Layer 5 of a small transformer language model trained on English Wikipedia (13 layers, counted from 0, width 128).
Take only the direct path to the model's output, skipping the later layers: a vector added to the residual stream pushes a token's score in proportion to its dot product with that token's output vector.

Output vectors of the tokens that the questions are about. A number n stands for (n - 500) times 0.0025.
"ack": 696 463 537 426 389 656 402 607 394 518 643 462 298 568 581 513 524 314 503 500 580 570 389 363 363 528 488 343 449 467 504 339 355 594 503 445 374 466 311 356 584 371 461 600 609 478 641 629 626 478 520 612 377 497 170 386 542 280 342 312 575 629 163 551 555 312 463 494 694 490 638 512 490 435 388 588 456 608 365 217 507 493 604 492 436 485 489 377 509 607 524 525 609 460 430 533 528 547 294 731 294 545 504 399 512 261 774 356 238 534 566 306 611 655 705 348 512 303 478 306 464 532 329 594 547 579 582 685
"ction": 703 487 304 666 539 782 521 462 447 386 455 579 472 252 798 281 460 496 647 355 366 539 514 545 405 689 514 560 368 292 670 478 525 639 674 509 403 567 433 490 833 663 473 597 511 351 442 272 581 680 560 553 601 528 562 540 442 513 257 657 705 644 291 521 673 826 377 514 654 127 445 509 500 321 263 685 326 815 515 516 561 394 500 260 658 338 374 181 631 342 436 617 372 387 582 509 628 365 428 387 551 526 693 969 521 455 403 637 340 675 614 471 643 347 314 346 413 434 342 607 491 614 135 642 333 411 324 597
"eptember": 748 428 282 470 289 677 513 654 291 315 481 760 442 376 751 225 450 300 409 415 614 683 539 402 775 366 519 462 398 292 297 564 552 704 528 749 548 357 417 433 721 732 354 611 359 477 574 511 718 345 425 625 609 516 541 500 504 388 408 651 595 725 201 571 613 477 209 343 532 284 358 417 506 43 489 530 383 452 543 479 462 253 495 195 463 28 417 509 416 425 574 522 500 269 580 631 721 438 239 307 628 657 691 646 489 618 452 414 401 818 370 470 712 390 609 293 586 288 407 326 607 694 382 688 722 606 325 539
"ept": 713 551 467 663 372 636 427 601 217 384 533 452 401 500 644 320 402 319 746 446 384 477 197 383 709 458 638 495 332 500 414 565 500 646 508 459 595 487 664 602 806 577 714 547 485 638 610 497 810 595 547 518 625 507 543 702 414 319 431 434 410 679 387 626 769 712 509 451 728 554 353 273 643 516 511 913 637 640 592 496 464 474 740 303 558 527 384 374 545 544 272 603 359 110 540 543 769 531 400 407 458 526 424 675 412 492 687 511 377 522 357 314 584 425 371 414 464 229 492 770 630 704 491 591 457 804 574 603
")": 394 335 378 400 630 420 554 471 589 509 377 537 439 485 562 423 687 367 508 325 427 384 493 659 345 429 365 427 412 524 549 497 576 668 537 414 393 433 748 551 413 575 422 681 386 412 540 604 572 455 547 342 642 507 455 395 400 618 582 627 442 398 584 553 419 470 388 416 488 454 444 376 535 320 689 469 473 474 521 559 615 297 461 392 375 537 665 534 497 472 520 540 517 572 546 578 663 536 386 447 611 430 447 404 507 413 497 468 670 655 425 453 287 477 547 497 522 606 541 429 400 658 597 558 765 491 461 595
"ist": 504 519 459 780 574 615 616 627 344 551 258 555 503 394 404 543 726 412 449 469 462 621 412 628 289 574 496 322 474 373 514 504 659 406 626 673 623 690 436 356 477 923 593 505 693 586 542 236 574 522 732 583 519 503 594 481 582 368 534 429 609 474 445 595 521 434 463 525 425 589 518 443 662 523 665 613 281 539 365 328 434 372 862 525 493 542 565 387 246 538 579 479 432 464 570 467 504 606 249 608 576 403 525 302 370 517 746 522 367 519 620 409 636 558 535 717 441 174 507 353 639 362 594 311 476 538 521 487
"ex": 472 527 223 577 330 516 402 467 335 262 422 517 564 407 527 276 627 602 692 344 886 452 449 494 397 566 459 760 425 231 427 446 478 462 622 646 722 562 463 648 601 468 253 359 676 512 571 673 676 115 514 665 631 494 500 669 416 421 477 597 543 690 323 425 699 281 327 339 415 699 462 571 456 467 447 514 569 527 636 489 378 504 800 646 695 512 411 566 389 555 503 684 430 467 726 519 716 496 608 703 537 477 449 476 491 564 422 367 460 476 500 538 575 425 484 365 508 505 635 545 466 507 296 364 646 496 450 487
"$": 587 486 297 687 360 356 454 668 523 466 604 764 542 354 400 447 436 421 714 646 575 440 349 413 510 431 654 519 346 500 610 426 641 500 571 585 491 326 628 639 807 384 431 715 382 243 597 590 500 525 478 434 504 496 401 493 443 562 504 626 732 677 488 280 652 540 514 284 528 510 322 295 639 186 354 659 472 577 509 283 513 599 390 614 554 439 389 503 375 554 340 517 487 508 690 472 701 545 462 613 568 509 694 396 445 536 724 514 653 489 471 434 526 541 453 593 463 389 664 510 469 435 350 514 481 436 440 449
"bum": 601 407 344 551 540 546 475 752 284 439 337 736 529 256 487 344 688 203 341 778 645 684 451 482 402 362 399 410 421 247 334 491 551 505 587 533 563 378 564 434 612 938 671 615 654 343 605 611 568 567 574 584 576 548 518 647 279 504 324 681 388 578 110 548 434 483 294 460 702 212 618 389 106 106 444 327 336 421 473 299 616 509 536 490 524 279 397 343 454 606 318 500 422 249 395 771 785 602 413 338 431 700 559 726 472 637 253 389 442 730 649 504 546 322 495 453 551 382 339 562 754 665 206 486 565 550 412 688

Output weights of attention head 2. The head adds the sum of these rows, row i times number i of z. A number n stands for (n - 500) times 0.00087.
o0: 551 504 548 683 492 489 544 303 447 473 721 488 389 543 421 676 586 429 289 433 615 448 549 574 553 504 572 580 783 554 642 448 556 576 508 567 609 635 670 425 369 508 554 459 600 394 545 328 519 338 621 507 541 426 521 627 578 574 559 495 450 595 487 371 561 440 509 523 503 526 527 579 537 514 391 392 498 449 647 574 405 219 526 526 476 484 550 622 550 595 537 488 393 506 623 546 404 545 518 559 551 530 420 481 363 591 539 484 464 503 696 510 520 527 487 608 523 362 402 397 494 385 569 519 522 349 623 383
o1: 503 354 451 603 685 404 526 416 352 436 346 418 551 488 511 389 450 532 477 459 713 586 603 504 498 431 681 446 608 465 524 458 545 526 560 498 515 437 499 436 497 554 456 424 564 615 522 349 528 568 597 599 283 581 614 622 528 687 461 563 533 560 563 602 446 473 476 559 418 422 556 393 542 557 676 605 447 631 388 700 613 449 618 334 469 445 719 580 435 503 521 422 377 513 616 551 541 489 369 478 529 443 469 608 405 537 476 759 501 558 613 610 692 334 415 409 531 464 509 506 643 424 536 463 555 511 443 519
o2: 554 485 698 593 556 681 476 587 508 425 462 595 654 483 499 416 475 513 462 517 539 593 526 518 520 481 677 441 496 552 589 397 598 527 658 584 390 447 508 470 494 398 305 402 547 421 464 401 381 598 581 361 172 748 507 512 644 475 579 423 520 552 397 544 684 367 618 530 591 396 404 429 588 548 607 697 386 672 479 655 500 396 490 360 572 694 733 561 375 505 402 492 490 482 562 621 626 386 327 473 578 532 455 623 483 501 514 672 482 565 561 545 447 519 401 498 331 489 456 582 605 475 599 640 522 520 533 481
o3: 494 474 326 554 404 568 695 405 425 589 518 392 498 437 380 472 319 487 475 473 495 505 643 773 550 551 355 412 541 562 422 474 500 603 610 556 511 385 398 426 413 639 610 509 540 386 561 657 534 442 360 538 473 524 480 474 588 363 654 416 557 402 546 438 529 469 488 525 585 430 519 532 397 504 444 582 449 568 421 268 555 477 441 484 586 379 417 486 657 429 584 287 561 497 494 481 336 668 463 379 362 463 482 566 493 498 346 470 422 735 403 540 552 572 557 582 463 542 244 489 472 449 638 491 634 556 355 670
o4: 555 521 446 521 514 469 541 636 642 501 655 476 553 633 654 582 482 413 315 486 619 543 612 491 558 602 481 601 389 534 211 413 501 516 497 533 478 469 541 268 409 614 485 519 387 274 451 549 535 356 621 490 521 840 409 537 533 461 559 508 550 500 522 418 497 654 678 471 601 386 567 547 405 502 478 370 375 317 408 355 517 449 393 431 575 556 499 329 646 544 457 441 350 389 477 649 488 461 414 440 497 563 508 604 445 456 618 358 479 391 410 656 633 450 755 624 280 512 499 499 610 529 722 448 602 513 610 551
o5: 556 652 227 439 537 529 361 411 538 626 500 519 585 502 457 368 498 387 434 574 529 754 691 548 492 617 441 522 395 722 410 448 563 502 517 347 527 580 555 440 588 552 431 491 548 602 397 652 389 510 574 500 728 634 548 453 642 347 546 487 498 519 540 554 544 646 649 512 659 564 458 514 417 487 502 542 488 665 391 282 509 517 377 448 654 441 535 664 401 446 491 337 504 575 518 570 662 441 636 454 505 369 440 380 653 665 434 221 386 540 625 483 497 532 563 457 367 591 398 373 430 542 522 583 631 502 538 530
o6: 434 453 529 617 543 337 641 578 515 414 592 546 549 607 468 621 577 648 454 607 385 470 576 405 435 509 607 339 488 461 618 483 436 541 412 435 530 550 491 436 609 538 349 471 238 363 611 643 558 560 440 359 686 254 434 511 583 462 504 474 485 487 500 539 548 432 347 555 470 494 350 425 461 522 518 671 466 422 547 517 455 545 357 551 429 645 563 501 457 571 293 457 537 537 412 500 525 448 366 299 749 491 531 639 507 378 637 578 617 510 288 513 608 460 291 380 560 563 536 560 655 597 419 387 579 423 383 733
o7: 544 470 703 356 324 465 455 455 556 487 517 637 368 494 545 541 418 542 468 674 335 554 487 442 426 549 534 569 521 386 562 439 417 513 492 546 383 603 378 478 432 499 620 598 493 435 572 668 473 438 372 707 601 463 442 528 423 369 466 519 588 467 620 540 455 350 368 478 618 540 538 460 470 491 674 386 418 265 512 388 691 546 385 641 544 533 503 627 515 554 499 608 564 382 372 434 462 500 358 545 352 344 343 527 480 332 512 433 541 341 457 393 356 494 419 328 529 461 580 493 400 628 567 399 361 552 431 569
o8: 588 509 641 431 422 401 490 616 610 501 472 521 710 570 478 541 559 491 504 565 494 411 451 487 482 567 490 572 514 502 443 470 509 476 643 512 529 538 542 468 287 497 492 569 539 514 553 481 405 610 645 467 428 303 538 482 460 563 633 478 506 403 466 381 507 560 502 595 437 559 502 487 548 530 612 452 419 414 502 402 476 457 403 548 499 664 435 506 559 520 594 600 528 545 474 603 487 624 422 520 504 533 428 385 535 496 531 363 616 548 349 565 386 494 607 574 412 578 437 487 448 441 625 522 457 494 610 501
o9: 541 478 368 519 499 536 474 566 586 383 742 513 640 528 383 405 283 419 373 514 623 633 563 523 526 467 607 371 497 609 458 396 402 530 667 486 522 418 493 604 460 447 438 551 555 635 544 628 363 449 263 251 656 698 623 583 791 416 528 556 492 423 534 547 548 446 665 545 635 604 494 566 365 543 430 549 200 580 431 347 279 512 528 477 585 505 468 264 518 376 327 434 414 541 509 538 316 492 484 426 609 578 574 375 574 614 290 486 607 679 538 561 399 695 579 384 374 503 631 391 464 607 666 584 600 724 562 592
o10: 600 667 759 530 631 454 654 493 361 557 464 638 464 523 535 474 671 550 496 527 476 395 425 589 404 501 513 404 303 489 599 478 608 437 498 425 586 483 619 528 593 409 507 518 408 469 535 380 451 480 495 463 350 462 531 568 465 694 582 309 420 627 501 471 575 468 434 717 323 540 523 546 477 606 544 503 525 609 399 568 407 580 523 382 679 588 407 654 478 536 422 514 510 545 622 639 552 580 475 543 683 550 374 470 437 433 532 820 470 540 530 460 479 470 386 606 417 431 431 554 508 466 445 496 371 461 604 432
o11: 431 450 624 403 410 630 358 375 691 587 564 435 539 457 480 420 411 570 462 524 525 533 588 434 549 651 647 551 509 571 624 522 517 564 464 527 558 485 352 765 537 495 541 515 635 514 451 665 485 551 411 589 537 452 546 404 468 252 537 514 477 431 560 483 536 434 513 356 729 563 473 593 641 465 591 552 513 408 566 534 554 436 605 739 376 425 541 537 515 673 489 558 489 546 366 406 508 338 565 508 450 233 580 492 635 622 476 482 411 465 562 329 424 408 453 467 494 572 380 451 412 544 463 686 601 466 462 493
o12: 537 525 381 454 411 583 320 393 505 466 349 363 554 513 419 500 449 485 443 583 628 357 455 488 580 489 594 353 778 615 515 524 565 670 514 493 435 666 451 518 191 350 505 436 622 414 486 402 532 523 555 605 450 538 513 542 582 666 538 336 317 480 497 491 644 389 613 605 491 499 512 460 683 512 636 639 606 522 730 503 609 484 604 604 392 460 459 510 286 580 571 548 431 509 303 467 462 622 368 615 388 459 324 451 391 401 384 594 396 610 432 640 430 397 520 323 658 444 413 382 540 541 618 464 511 399 511 618
o13: 480 544 401 534 496 333 429 597 477 507 408 629 366 366 406 555 637 443 562 356 436 545 524 403 573 558 616 566 505 351 489 580 521 679 285 656 365 580 390 485 649 652 425 553 599 573 514 377 583 532 550 553 421 572 470 584 308 498 330 721 724 539 425 467 499 558 471 427 633 362 615 536 584 713 505 519 690 510 444 573 554 409 599 484 463 448 435 550 575 455 418 489 481 423 729 514 623 256 573 424 309 445 525 573 414 522 584 470 463 314 435 654 420 507 538 390 417 503 581 545 557 380 442 548 593 486 508 438
o14: 580 612 459 594 546 497 438 440 544 488 389 563 432 427 396 353 572 570 681 503 631 565 578 465 597 582 620 511 266 412 414 574 485 531 451 442 722 407 353 475 631 465 478 442 479 398 649 650 460 526 447 410 580 597 739 508 480 560 492 435 394 681 730 370 603 376 539 542 607 370 378 471 546 619 410 470 493 620 636 454 378 480 531 498 503 366 406 518 629 504 545 679 444 388 571 501 434 476 618 415 515 530 446 469 487 420 460 481 353 507 502 499 473 536 565 542 576 544 513 613 385 482 371 552 676 523 620 402
o15: 489 485 398 505 599 430 524 531 345 459 503 467 392 497 280 521 454 669 497 491 499 401 480 445 431 432 554 462 609 356 536 606 488 527 540 454 503 477 376 563 479 510 521 459 505 663 459 402 371 635 440 513 485 353 519 539 664 518 430 549 518 398 627 507 529 470 357 675 520 479 557 351 428 365 416 517 456 702 341 459 627 494 580 465 558 498 596 495 453 423 430 465 402 357 554 522 592 554 493 482 480 552 531 597 455 401 515 662 527 420 406 488 439 610 397 456 758 553 540 344 470 592 579 558 503 654 332 522
o16: 499 410 606 419 416 391 565 509 665 586 416 520 577 497 479 400 475 521 562 480 451 372 440 563 500 501 527 524 602 443 518 565 462 459 519 492 604 464 572 560 466 457 423 656 381 418 584 501 614 674 554 526 398 25 544 410 525 456 675 427 553 447 560 520 517 460 494 663 422 619 424 400 612 555 543 555 472 579 458 537 570 537 479 569 531 757 513 539 566 524 580 496 517 649 363 327 493 596 474 500 673 527 472 469 577 446 584 636 680 486 274 548 332 574 382 545 524 565 429 434 606 443 578 552 503 491 522 485
o17: 519 422 578 541 578 529 499 393 488 506 504 492 549 584 601 467 502 490 449 593 592 549 526 491 401 563 601 532 267 514 527 496 395 313 500 569 544 538 496 442 699 543 509 622 468 370 505 538 578 429 593 404 549 816 508 577 577 403 544 485 628 711 498 396 512 509 514 495 577 398 426 483 525 544 514 615 513 528 468 408 486 576 478 590 558 474 460 373 466 507 551 492 491 278 530 532 517 583 444 419 426 446 539 520 335 552 456 520 433 464 676 495 548 373 608 458 585 540 513 410 538 467 452 477 557 648 598 611
o18: 520 438 513 524 255 384 467 534 504 599 551 625 448 574 470 702 472 516 466 466 540 423 415 596 459 475 532 467 701 470 360 586 417 532 317 517 580 576 567 725 513 626 557 511 537 419 557 474 511 615 582 656 368 90 690 577 352 488 558 412 430 534 482 665 509 408 592 568 412 652 527 554 569 695 589 336 528 406 505 626 469 532 580 556 382 533 478 539 567 532 591 565 500 554 426 491 525 610 515 622 573 539 443 463 512 491 467 561 663 603 490 430 463 431 381 456 493 531 499 587 395 384 479 479 456 378 377 490
o19: 620 637 270 517 617 648 565 653 536 553 403 441 556 408 403 486 407 596 312 413 597 555 529 603 523 438 385 519 513 553 428 637 456 520 701 385 516 561 382 350 639 519 450 315 540 463 492 474 479 672 524 628 524 602 602 442 546 410 506 659 513 386 582 552 523 440 396 485 503 438 577 436 456 502 447 412 419 457 454 345 643 472 494 654 329 625 574 542 476 487 529 378 467 276 502 593 494 646 605 533 468 554 587 553 569 389 472 360 503 411 383 656 630 662 545 419 633 455 451 309 428 535 497 505 745 341 449 234
o20: 567 460 498 590 438 664 507 336 450 600 418 574 403 387 617 373 559 456 438 464 632 576 661 563 570 486 579 594 232 470 470 459 529 549 509 487 512 443 540 387 586 559 502 462 540 365 582 519 620 377 543 532 502 920 501 474 508 397 542 508 415 692 501 469 392 576 486 400 554 350 549 527 544 544 465 602 529 471 432 446 465 441 448 495 568 348 445 511 600 487 576 452 446 350 470 566 520 624 566 535 378 467 518 506 432 602 511 453 402 547 560 645 568 419 631 515 590 364 548 389 499 529 363 504 521 460 551 378
o21: 539 510 417 451 567 551 523 694 629 513 340 432 636 634 623 447 460 588 416 495 519 441 435 549 553 425 417 441 179 523 543 431 529 468 289 469 312 246 399 566 637 350 500 588 415 567 468 434 419 568 525 669 532 652 379 437 440 573 451 341 491 430 488 545 514 658 375 536 465 382 389 385 374 459 519 589 496 390 389 587 529 495 390 430 561 732 491 610 471 443 485 380 495 402 450 379 474 747 491 459 498 481 600 594 408 542 632 433 435 385 354 443 463 680 616 456 549 461 384 445 601 539 551 443 454 417 483 484
o22: 575 539 505 652 474 463 609 418 347 508 824 477 404 583 568 446 464 515 483 319 564 472 461 604 612 615 674 571 493 399 528 501 544 626 426 266 463 572 459 556 349 523 553 521 723 626 614 486 528 472 434 495 430 317 694 570 545 485 469 564 297 584 460 526 520 586 524 644 532 543 718 604 567 575 429 599 653 426 330 662 536 623 642 373 580 449 519 584 496 393 534 564 463 734 548 622 510 558 531 638 307 579 495 600 635 571 397 609 409 631 464 479 465 588 564 583 517 362 511 590 509 546 577 575 443 433 491 593
o23: 588 592 565 339 512 569 522 542 387 473 470 536 486 359 504 325 396 728 568 497 484 552 563 611 512 678 587 409 423 503 680 503 557 578 469 462 415 479 347 586 482 420 480 469 640 587 339 637 392 558 362 427 642 501 467 436 540 406 508 512 522 537 465 392 639 427 277 498 698 445 452 507 609 581 544 801 478 559 555 468 551 594 536 537 510 569 442 618 324 497 411 418 546 453 566 514 319 377 413 401 484 470 470 501 411 517 512 603 311 489 459 315 472 468 414 396 589 346 316 529 539 528 586 552 531 425 502 553
o24: 391 602 471 452 523 518 400 395 361 388 441 792 629 620 434 562 539 452 588 503 448 444 469 504 410 475 610 597 544 527 490 543 529 518 420 499 572 702 414 604 398 528 544 470 618 626 549 448 389 355 534 439 316 151 447 562 612 434 428 493 528 749 486 427 409 425 555 522 544 536 520 482 505 499 488 560 566 595 471 647 464 402 516 567 337 662 370 418 396 407 523 467 445 607 531 503 548 598 375 450 554 579 621 417 494 675 622 646 490 674 442 557 620 366 384 484 586 641 510 524 404 456 491 501 618 436 385 388
o25: 473 526 413 685 556 440 503 461 630 491 569 301 646 500 542 576 491 410 306 437 400 502 463 348 511 485 605 334 640 470 540 451 463 487 455 514 531 632 521 363 404 516 496 528 581 471 455 465 629 658 475 570 578 405 550 429 489 512 407 667 491 524 406 551 480 525 497 471 540 545 514 542 477 350 627 540 494 434 691 622 480 415 380 433 486 474 508 491 521 566 564 541 517 652 391 349 407 582 648 531 544 430 525 532 457 419 490 499 478 544 653 589 274 541 476 358 455 542 552 509 494 590 431 541 338 703 505 699
o26: 526 589 610 454 448 546 449 554 566 574 438 394 551 658 500 571 533 509 536 396 361 544 412 468 466 481 565 540 564 421 577 567 620 467 454 463 585 740 496 456 308 470 442 372 505 385 451 562 479 541 436 345 486 202 603 353 416 365 551 527 374 656 564 570 522 611 439 529 574 493 497 420 655 539 468 556 592 479 543 566 538 514 370 532 379 589 499 385 527 473 480 591 407 524 333 409 496 399 640 545 583 539 472 529 642 485 623 504 351 411 476 591 419 506 509 536 660 440 466 514 401 535 402 447 491 480 557 302
o27: 431 470 551 463 393 428 385 531 362 605 485 352 481 480 555 725 479 503 396 437 507 685 630 611 426 383 697 509 475 521 575 368 430 486 406 570 328 425 524 477 770 500 552 649 524 582 468 403 460 513 592 691 536 545 621 614 476 579 356 469 675 625 346 585 579 354 339 432 473 467 513 401 557 483 502 567 617 434 468 626 447 617 368 347 527 480 550 385 446 552 448 656 559 338 669 507 566 507 423 653 501 553 471 543 415 548 465 597 641 498 721 335 405 408 414 460 477 507 697 572 562 618 476 609 434 465 524 662
o28: 421 618 402 513 568 506 487 463 432 447 504 558 402 484 444 522 490 490 544 469 496 392 420 494 466 447 471 336 355 540 504 517 530 477 249 414 450 403 439 538 612 513 571 527 448 777 617 579 493 347 323 413 626 440 457 477 405 526 386 555 613 535 420 435 524 668 576 511 510 433 540 580 370 517 403 493 536 353 415 549 300 558 656 474 648 463 375 620 599 353 324 422 494 621 557 541 294 487 518 333 429 544 672 510 484 567 331 408 455 458 433 469 398 534 511 464 500 517 580 567 497 354 329 491 471 448 416 568
o29: 566 540 629 570 525 467 414 579 487 454 519 434 503 739 370 664 482 633 359 666 440 512 430 612 387 356 482 386 588 670 635 548 453 598 421 440 496 533 470 454 424 514 489 515 417 523 473 520 486 434 368 556 460 414 387 539 514 532 505 443 543 441 416 540 650 332 383 613 496 477 401 398 394 354 495 471 421 506 523 552 504 269 475 355 402 674 607 625 464 669 424 462 384 381 510 554 296 696 393 453 512 548 488 476 304 428 578 511 513 505 443 441 432 461 294 314 469 569 409 504 484 556 645 424 493 430 444 503
o30: 382 325 693 513 416 245 470 446 374 374 410 427 537 422 533 413 431 567 566 418 584 536 613 393 524 423 682 505 576 360 596 402 308 419 351 498 528 484 448 453 545 372 551 603 500 500 658 515 548 633 378 453 619 340 547 495 551 482 481 405 495 593 562 629 465 411 352 692 610 453 470 346 471 480 607 525 490 570 474 575 550 630 561 535 417 307 560 300 428 367 431 575 598 444 474 408 601 455 485 463 564 674 689 676 407 264 482 612 655 500 550 553 409 602 451 599 464 302 703 511 594 669 477 525 402 598 369 510
o31: 536 433 398 459 453 477 547 606 521 581 589 528 418 399 616 403 489 606 641 628 566 357 474 521 586 554 285 427 519 521 318 753 472 581 584 367 513 268 429 657 553 502 508 498 513 308 378 547 551 506 608 615 399 573 294 599 491 470 507 466 474 402 446 510 533 483 491 342 597 442 420 569 624 498 562 358 415 603 534 410 607 472 629 522 408 358 551 486 568 589 651 456 635 565 523 621 457 563 592 540 489 464 539 453 523 435 539 468 501 583 389 438 606 420 393 459 464 504 426 568 552 341 552 433 493 380 378 562

Each question shows a token from some text and the vector z that the head gathered there. A number n stands for (n - 500) times 0.0092.

"er": 369 632 562 438 390 590 539 485 301 585 149 712 562 343 466 644 299 566 441 618 517 247 566 448 570 528 551 520 385 249 604 499
Which of these tokens does it push up most? "eptember"

"ol": 631 549 608 775 668 651 492 343 519 462 489 287 598 475 614 430 421 516 401 420 496 457 500 650 387 401 441 492 382 586 348 710
Which of these tokens does it push up most? "eptember"

" J": 554 458 551 527 519 528 556 536 596 493 544 454 452 477 409 462 555 454 506 443 459 500 479 521 627 523 488 506 512 548 541 448
Which three tokens does it push up most, strongest first? ")", "ist", "$"

"le": 377 579 664 301 387 384 534 589 617 381 781 336 522 508 662 261 525 570 492 311 629 631 417 533 505 422 462 448 527 472 548 478
Which three tokens does it push up most, strongest first? "ept", "$", "ction"

"iss": 419 454 494 637 607 494 507 670 564 453 551 464 341 547 501 463 596 488 519 296 560 566 607 504 475 483 475 460 517 484 578 531
Which of these tokens does it push up most? "ept"

"ich": 464 507 224 581 454 507 828 584 349 497 593 304 422 267 609 611 534 594 464 463 528 413 416 394 435 366 536 386 427 448 550 364
Which of these tokens does it push down most? "ack"

" D": 528 475 466 535 524 481 577 486 511 455 525 378 514 491 450 522 566 505 552 498 479 495 435 414 554 509 449 546 451 511 550 535
Which two tokens does it push up most, strongest first? ")", "ist"

"ro": 544 710 452 499 597 528 446 244 392 440 433 410 653 331 693 424 442 577 678 566 716 286 614 304 375 635 549 513 394 354 598 589
Which of these tokens does it push down most? "$"

"est": 419 340 677 324 425 461 733 540 653 470 833 490 460 363 723 164 653 534 332 264 706 610 451 545 607 382 572 303 643 527 599 296
Which three tokens does it push up most, strongest first? "$", "ept", ")"

"l": 433 543 598 460 382 566 491 485 463 563 295 657 570 460 447 562 461 539 536 488 451 352 468 503 572 528 519 552 432 324 539 510
Which of these tokens does it push up most? "ex"

"ass": 605 384 695 452 598 415 537 690 629 442 658 400 430 531 331 451 380 537 454 497 696 552 712 690 418 612 652 557 476 643 457 412
Which of these tokens does it push down most? "ex"

"ab": 509 490 390 529 483 562 646 675 385 370 349 612 641 440 565 500 454 617 470 544 565 560 267 654 417 657 568 573 424 698 540 489
Which two tokens does it push up most, strongest first? "ack", "eptember"

"en": 494 493 627 423 485 521 471 542 627 478 460 530 515 442 321 543 543 408 666 549 436 512 394 414 602 488 543 622 424 529 569 459
Which of these tokens does it push down most? "ction"

"ge": 415 555 369 598 614 515 582 602 521 278 485 457 422 332 601 492 515 515 446 600 622 486 183 289 647 279 505 550 242 454 524 460
Which of these tokens does it push up most? "bum"

"r": 454 516 409 598 463 596 432 557 514 537 355 597 512 555 522 667 468 469 532 676 464 410 402 601 434 461 474 462 433 432 589 628
Which of these tokens does it push up most? "eptember"

" 24": 570 503 600 500 533 400 546 487 562 519 529 471 532 531 497 481 556 450 575 488 476 487 507 507 543 509 482 620 474 566 570 467
Which three tokens does it push up most, strongest first? "ist", "ept", ")"

"m": 605 445 619 540 482 587 486 556 452 477 531 475 484 550 402 462 564 494 514 404 439 515 476 520 527 476 567 537 502 569 479 509
Which of these tokens does it push up most? "ist"

"ow": 320 347 367 575 343 605 549 620 443 840 506 470 423 199 524 672 442 676 384 523 475 542 441 656 440 580 522 460 676 531 467 345
Which of these tokens does it push up most? "ack"

"in": 516 512 233 481 436 619 477 607 419 397 438 692 583 370 613 545 333 564 496 571 663 475 706 454 566 476 622 461 670 795 466 333
Which of these tokens does it push up most? "ex"

" R": 411 453 455 540 504 530 565 480 570 582 406 585 448 403 490 526 513 592 446 510 414 532 376 640 557 518 516 555 533 555 508 403
Which of these tokens does it push up most? "$"

"w": 589 397 471 416 515 663 338 651 600 419 636 749 553 451 544 404 403 487 425 537 723 590 588 549 513 464 661 445 497 609 484 348
Which two tokens does it push up most, strongest first? "ack", "ex"

" t": 557 487 511 455 551 485 500 514 520 559 620 566 576 554 492 452 497 453 540 539 488 511 500 526 523 484 549 457 515 526 539 478
Which of these tokens does it push up most? "ist"

" ex": 542 380 570 440 609 446 461 643 608 524 537 507 439 544 464 458 410 504 460 240 440 410 560 581 657 426 434 483 534 369 604 523
Which of these tokens does it push down most? ")"

"\n": 484 474 475 502 496 574 489 513 559 506 519 521 425 414 455 512 514 530 584 535 426 528 372 510 503 508 498 515 451 508 467 530
Which three tokens does it push up most, strongest first? ")", "$", "ist"

" the": 556 526 545 500 542 453 491 534 509 509 568 521 551 593 480 457 519 462 575 521 442 463 442 497 529 533 518 473 523 519 500 491
Which of these tokens does it push up most? "ist"

"av": 527 604 287 371 373 595 419 466 344 470 402 383 390 517 514 472 287 490 474 480 483 377 473 264 556 684 587 518 666 529 408 242
Which of these tokens does it push down most? "ack"

" 19": 504 483 476 503 528 449 512 542 597 540 523 496 429 515 472 416 529 464 593 513 509 522 522 512 549 482 456 526 514 478 561 507
Which of these tokens does it push up most? "$"

"el": 625 423 403 169 469 617 87 543 421 519 602 437 324 752 427 284 249 382 303 391 741 451 540 314 530 669 605 555 650 443 395 164
Which of these tokens does it push up most? "ex"

"ob": 261 551 386 689 636 503 501 391 472 618 526 293 385 26 529 730 462 483 357 523 593 551 559 223 223 520 371 533 443 304 768 602
Which of these tokens does it push up most? "bum"

"ly": 494 494 569 502 380 438 627 457 526 565 495 596 577 452 524 493 529 446 569 511 335 502 538 526 556 419 564 393 484 489 478 476
Which of these tokens does it push up most? ")"

"k": 546 500 268 515 459 614 477 613 512 413 450 669 522 398 578 501 407 540 542 545 637 450 636 477 568 462 558 490 624 718 482 401
Which of these tokens does it push up most? "ex"

"-": 535 457 534 428 499 544 429 535 506 573 613 485 433 486 473 538 575 566 594 549 435 518 490 497 546 487 507 455 447 489 491 539
Which of these tokens does it push up most? "ist"

"ed": 506 394 644 519 505 469 555 644 632 493 526 490 398 433 324 472 508 505 477 404 492 578 532 611 502 538 450 542 500 531 554 524
Which of these tokens does it push down most? "ex"

"ov": 623 423 399 164 469 616 78 543 420 515 601 438 323 761 432 281 244 386 303 392 747 448 537 314 528 669 612 556 650 439 394 165
Which of these tokens does it push up most? "ex"

"at": 325 595 481 430 435 498 674 500 387 482 552 461 440 607 533 590 438 547 450 476 423 513 414 615 405 478 455 671 633 597 658 480
Which of these tokens does it push up most? "ction"

"iel": 522 505 488 546 494 488 543 493 521 512 524 424 571 458 491 547 500 493 536 537 478 516 524 434 492 546 476 531 513 573 471 520
Which of these tokens does it push down most? "ction"

".": 556 504 586 499 450 523 540 537 437 494 547 412 550 404 403 583 503 545 499 488 456 487 523 477 457 536 518 499 462 527 495 554
Which three tokens does it push up most, strongest first? "ist", ")", "ack"

"g": 596 557 339 440 350 407 420 572 538 504 508 436 665 352 598 561 343 445 668 579 469 330 401 473 544 444 452 577 543 530 454 469
Which two tokens does it push up most, strongest first? "ex", "ist"

" was": 554 459 512 443 476 405 572 495 582 509 524 488 518 567 551 427 512 503 537 652 531 503 442 529 532 480 518 387 578 405 470 479
Which three tokens does it push up most, strongest first? "ex", "$", "ist"

"G": 604 463 581 481 467 550 518 482 558 585 553 526 600 543 582 531 632 445 565 555 460 415 551 497 543 493 548 443 392 474 600 491
Which of these tokens does it push down most? "bum"